Layer 3 of a small transformer language model trained on English Wikipedia (16 layers, counted from 0, width 96).
A neuron's activation on a vector x is ReLU(weights . x), where the dot is the dot product.

Input weights of the MLP neurons that the questions are about. A number n stands for (n - 500) times 0.0013.
n7: 539 384 601 615 452 469 587 665 569 515 730 628 380 529 619 370 428 739 490 541 504 654 620 390 219 701 417 509 460 568 446 586 480 411 569 671 382 502 291 420 411 769 529 378 520 477 601 501 443 539 649 398 506 551 622 448 383 425 338 903 428 523 424 479 570 678 470 509 381 433 355 510 410 444 531 443 317 331 649 423 697 400 484 475 425 482 324 372 704 574 642 395 384 388 647 270
n54: 448 141 550 465 760 314 604 394 309 437 617 574 703 640 541 530 419 608 710 676 731 673 727 545 464 525 462 486 722 555 100 628 385 519 606 586 442 709 483 531 636 545 613 591 630 407 359 513 485 649 731 577 316 537 449 642 317 549 310 557 686 675 599 209 406 594 591 489 616 471 571 540 408 378 668 700 484 509 503 329 615 348 380 492 721 363 377 591 556 525 242 580 544 325 130 317
n97: 296 422 402 623 740 510 550 554 523 456 539 542 605 538 526 411 402 432 588 459 309 622 580 484 366 613 682 440 508 464 443 563 463 526 390 703 588 522 498 526 347 476 662 363 219 558 339 357 478 418 404 532 680 539 507 432 521 707 575 422 606 589 467 482 607 513 679 514 417 601 580 745 649 489 570 411 550 451 540 662 457 623 503 369 391 513 258 454 599 539 422 554 423 616 619 237
n172: 279 557 652 433 475 476 548 604 432 601 578 458 372 610 666 436 282 461 689 625 599 613 471 332 329 669 609 595 358 525 445 692 649 481 443 416 416 638 442 478 597 472 604 319 495 344 345 322 677 459 640 204 399 458 349 556 488 499 354 130 782 377 593 471 469 447 553 233 489 453 544 513 431 459 318 532 739 656 628 598 704 530 574 273 538 404 345 647 422 212 564 522 425 591 570 416
n230: 414 701 334 574 585 541 497 423 640 558 457 478 284 361 485 475 429 305 694 475 544 556 619 135 323 357 345 336 755 560 731 391 366 583 785 541 496 673 416 437 342 316 551 629 614 541 248 542 437 379 338 598 598 601 619 221 597 242 631 421 360 554 419 505 454 449 754 654 563 290 521 538 574 637 159 472 272 568 972 690 478 625 560 619 317 348 526 495 568 607 590 477 418 498 634 514
n300: 540 555 547 451 592 593 674 429 432 495 343 569 431 424 525 441 391 465 313 441 516 652 172 572 447 309 531 597 425 216 560 469 466 652 467 441 546 527 524 521 656 501 522 785 384 461 721 444 461 598 577 407 564 359 474 618 614 409 378 600 695 442 502 297 392 363 788 667 591 473 453 632 421 745 448 785 504 443 576 486 476 495 429 538 197 430 257 534 582 279 425 458 713 593 429 644
n349: 512 545 357 574 487 319 597 612 719 408 677 542 524 470 577 456 505 504 551 642 524 664 524 369 438 589 288 648 541 455 439 305 392 532 667 665 637 692 252 686 385 426 518 439 469 472 554 547 438 479 598 504 487 402 592 456 331 484 427 707 532 416 524 299 409 516 703 512 630 471 575 524 589 504 496 432 394 421 637 362 452 505 278 318 569 581 713 385 278 597 497 692 374 415 493 411

Each question shows a token from some text and the vector x that enters the MLP there. A number n stands for (n - 500) times 0.0076.

" end": 624 561 380 505 580 390 421 372 471 370 582 502 596 523 612 359 544 598 405 615 498 554 558 527 457 611 681 356 450 626 514 534 628 321 658 580 593 435 499 505 372 493 665 700 567 392 606 593 473 372 588 717 527 460 434 645 251 348 454 551 587 582 696 433 604 551 356 554 497 566 303 443 524 278 559 361 727 326 576 545 302 622 353 510 680 316 429 474 456 592 716 505 453 498 533 644
The most active neuron and its activation: n54, at about 1.6

"B": 674 541 442 541 508 281 436 434 560 428 505 468 440 587 413 619 602 608 416 611 468 301 444 589 644 451 511 355 660 676 552 308 759 482 608 522 693 418 483 470 403 499 591 616 569 393 547 587 501 427 501 697 568 396 278 685 522 402 355 653 423 532 593 633 608 517 459 452 298 477 584 494 572 374 221 611 581 634 654 603 381 647 556 645 449 533 463 560 557 582 746 450 362 543 618 630
The most active neuron and its activation: n230, at about 2

" was": 587 395 622 578 628 442 447 437 526 487 711 464 502 497 663 349 568 520 328 722 518 517 227 606 552 559 618 507 437 550 503 449 776 169 605 371 372 340 423 371 522 432 653 596 634 356 497 507 463 444 574 650 427 607 379 460 501 574 409 610 599 682 552 507 577 591 470 432 563 495 495 346 546 489 670 641 569 582 340 594 429 423 378 753 640 554 383 504 564 621 566 526 410 645 495 591
Which neuron lights up most? n54

"ed": 693 369 509 614 438 324 372 285 316 445 645 470 562 644 741 547 444 500 586 548 451 566 419 557 522 405 501 564 523 732 585 397 823 501 556 392 414 280 445 555 450 641 666 748 526 335 548 577 645 331 439 558 572 427 409 701 501 312 321 532 562 533 506 482 519 483 668 591 509 562 308 370 640 397 571 493 456 445 496 626 429 567 412 667 504 461 483 445 588 495 478 508 402 474 438 483
Which two neurons fire most, strongest first? n54, n300

"orn": 669 376 554 619 669 380 413 519 448 579 621 457 572 488 703 537 609 625 457 659 424 381 479 505 593 550 423 620 466 697 540 335 727 234 640 519 460 382 535 537 363 525 482 586 351 285 522 533 630 464 638 753 574 627 494 648 593 398 367 564 575 518 454 360 531 633 584 462 550 489 390 326 510 340 381 538 451 577 587 526 535 694 360 407 420 744 639 357 285 485 645 540 549 461 589 558
The most active neuron and its activation: n349, at about 2.5

"ior": 557 546 568 284 412 309 349 557 314 469 731 585 463 281 658 475 436 531 550 724 589 494 420 649 570 446 503 590 341 529 260 308 753 364 591 488 563 408 314 479 490 445 645 479 427 323 615 486 523 422 453 705 369 627 436 590 553 385 437 416 311 437 433 453 519 382 682 610 353 543 388 414 497 388 476 626 590 399 479 609 341 423 446 550 484 677 530 505 612 528 561 523 524 432 582 544
The most active neuron and its activation: n349, at about 0.75

" Ro": 569 624 352 368 598 186 585 602 566 317 628 382 608 560 521 476 379 512 402 592 514 275 602 487 633 458 599 561 437 520 384 388 618 354 407 408 456 455 687 575 351 374 688 678 519 460 679 495 468 335 605 525 411 570 541 690 443 348 409 524 433 562 643 652 705 405 413 609 366 597 524 452 743 350 391 636 536 615 581 562 488 691 506 598 430 448 355 516 389 445 678 493 513 623 669 567
Which neuron lights up most? n172

" cl": 390 377 526 398 520 267 543 352 645 275 392 453 435 592 603 426 437 547 376 552 607 497 403 593 583 444 679 449 380 678 467 364 663 276 493 461 435 628 574 641 236 247 572 777 464 363 677 519 517 474 489 510 453 523 512 520 470 489 446 404 587 465 682 495 590 417 479 408 467 634 446 373 441 408 486 529 568 592 563 691 377 743 405 510 466 328 452 393 576 400 515 654 326 613 528 582
Which two neurons fire most, strongest first? n172, n300

"T": 520 644 529 500 404 338 539 515 534 418 446 551 511 393 514 505 450 656 429 518 512 350 399 552 410 401 545 464 508 642 501 471 783 542 629 678 856 350 433 618 391 535 775 693 400 473 622 463 546 342 551 635 444 389 454 703 586 569 339 640 514 645 498 610 517 446 418 483 404 467 566 411 584 211 258 640 555 587 559 661 445 571 588 710 471 501 602 509 394 396 410 461 362 597 528 589
Which neuron lights up most? n300

"ster": 498 309 354 475 500 464 337 668 464 551 588 352 573 514 640 504 448 666 481 642 583 355 454 551 587 540 591 593 545 761 284 442 707 595 585 548 511 489 426 417 440 556 627 694 697 356 661 525 506 440 422 584 399 721 546 821 557 455 323 500 525 574 429 495 575 251 535 602 500 487 195 354 610 409 483 455 406 342 540 620 490 532 548 589 457 471 370 590 439 441 484 647 495 538 656 530
Which neuron lights up most? n54

" spec": 338 624 559 455 344 334 387 263 454 550 553 361 424 325 611 545 503 535 443 650 513 464 417 541 482 499 670 591 368 433 338 448 617 302 608 408 428 297 519 647 315 429 628 595 541 312 516 528 534 392 573 803 439 578 430 419 522 516 573 459 799 469 532 466 642 639 455 568 376 556 520 362 475 363 532 457 460 374 551 651 414 466 513 502 518 538 780 486 293 330 374 513 265 630 691 408
Which neuron lights up most? n172

"air": 532 456 404 708 594 305 552 479 433 513 543 460 476 524 623 544 511 582 416 572 467 303 640 544 469 511 517 538 539 642 471 501 759 422 630 574 464 352 526 439 612 686 584 614 555 361 665 606 408 578 469 684 414 711 527 819 519 268 590 468 367 465 561 639 534 652 413 622 465 640 232 461 545 384 575 565 380 239 449 604 421 449 459 706 520 645 482 416 322 400 542 436 439 511 623 464
Which neuron lights up most? n7

"ect": 517 356 599 437 698 376 297 443 286 450 644 286 448 447 407 614 400 411 495 643 446 481 327 567 641 428 604 541 409 477 335 579 551 461 609 535 578 226 584 635 510 432 520 619 449 275 443 551 652 480 410 805 578 541 335 680 504 473 476 557 561 403 400 524 447 586 505 438 425 552 166 306 586 379 532 391 638 326 606 591 462 499 637 529 465 530 225 418 401 581 415 526 413 445 538 375
The most active neuron and its activation: n54, at about 1.1

"es": 546 485 413 488 430 450 476 445 378 359 660 481 518 455 688 512 332 526 475 625 342 374 545 395 385 408 538 722 515 672 562 254 699 572 529 447 570 234 326 546 458 640 682 686 636 339 593 511 607 286 567 636 496 467 267 649 576 422 361 510 632 389 474 589 577 502 557 705 501 643 402 352 491 264 514 600 416 417 416 548 461 509 457 627 436 523 462 534 440 562 529 416 492 559 596 590
The three highest activations, in order: n300, n7, n349

" k": 477 475 411 504 525 336 442 532 613 623 460 441 310 596 548 525 537 511 384 558 573 563 479 500 615 512 617 576 457 763 418 362 628 575 565 551 551 500 475 648 194 440 614 671 467 295 671 487 435 424 547 539 584 475 608 376 665 502 354 546 492 515 556 515 779 576 577 497 173 532 618 297 481 484 327 460 698 482 473 652 529 562 270 681 448 544 594 521 410 418 611 473 440 626 401 619
Which neuron lights up most? n349

" in": 402 409 267 343 507 294 402 425 538 411 743 386 519 635 773 500 629 427 379 528 230 548 467 463 579 543 524 609 446 538 454 428 786 336 428 527 435 414 467 546 441 526 614 555 485 442 518 500 578 403 345 727 578 416 597 617 455 594 426 454 467 753 446 490 546 411 500 524 401 640 535 241 524 469 537 605 484 591 676 624 488 514 522 542 437 556 408 488 678 575 665 567 356 607 576 553
The most active neuron and its activation: n97, at about 1.9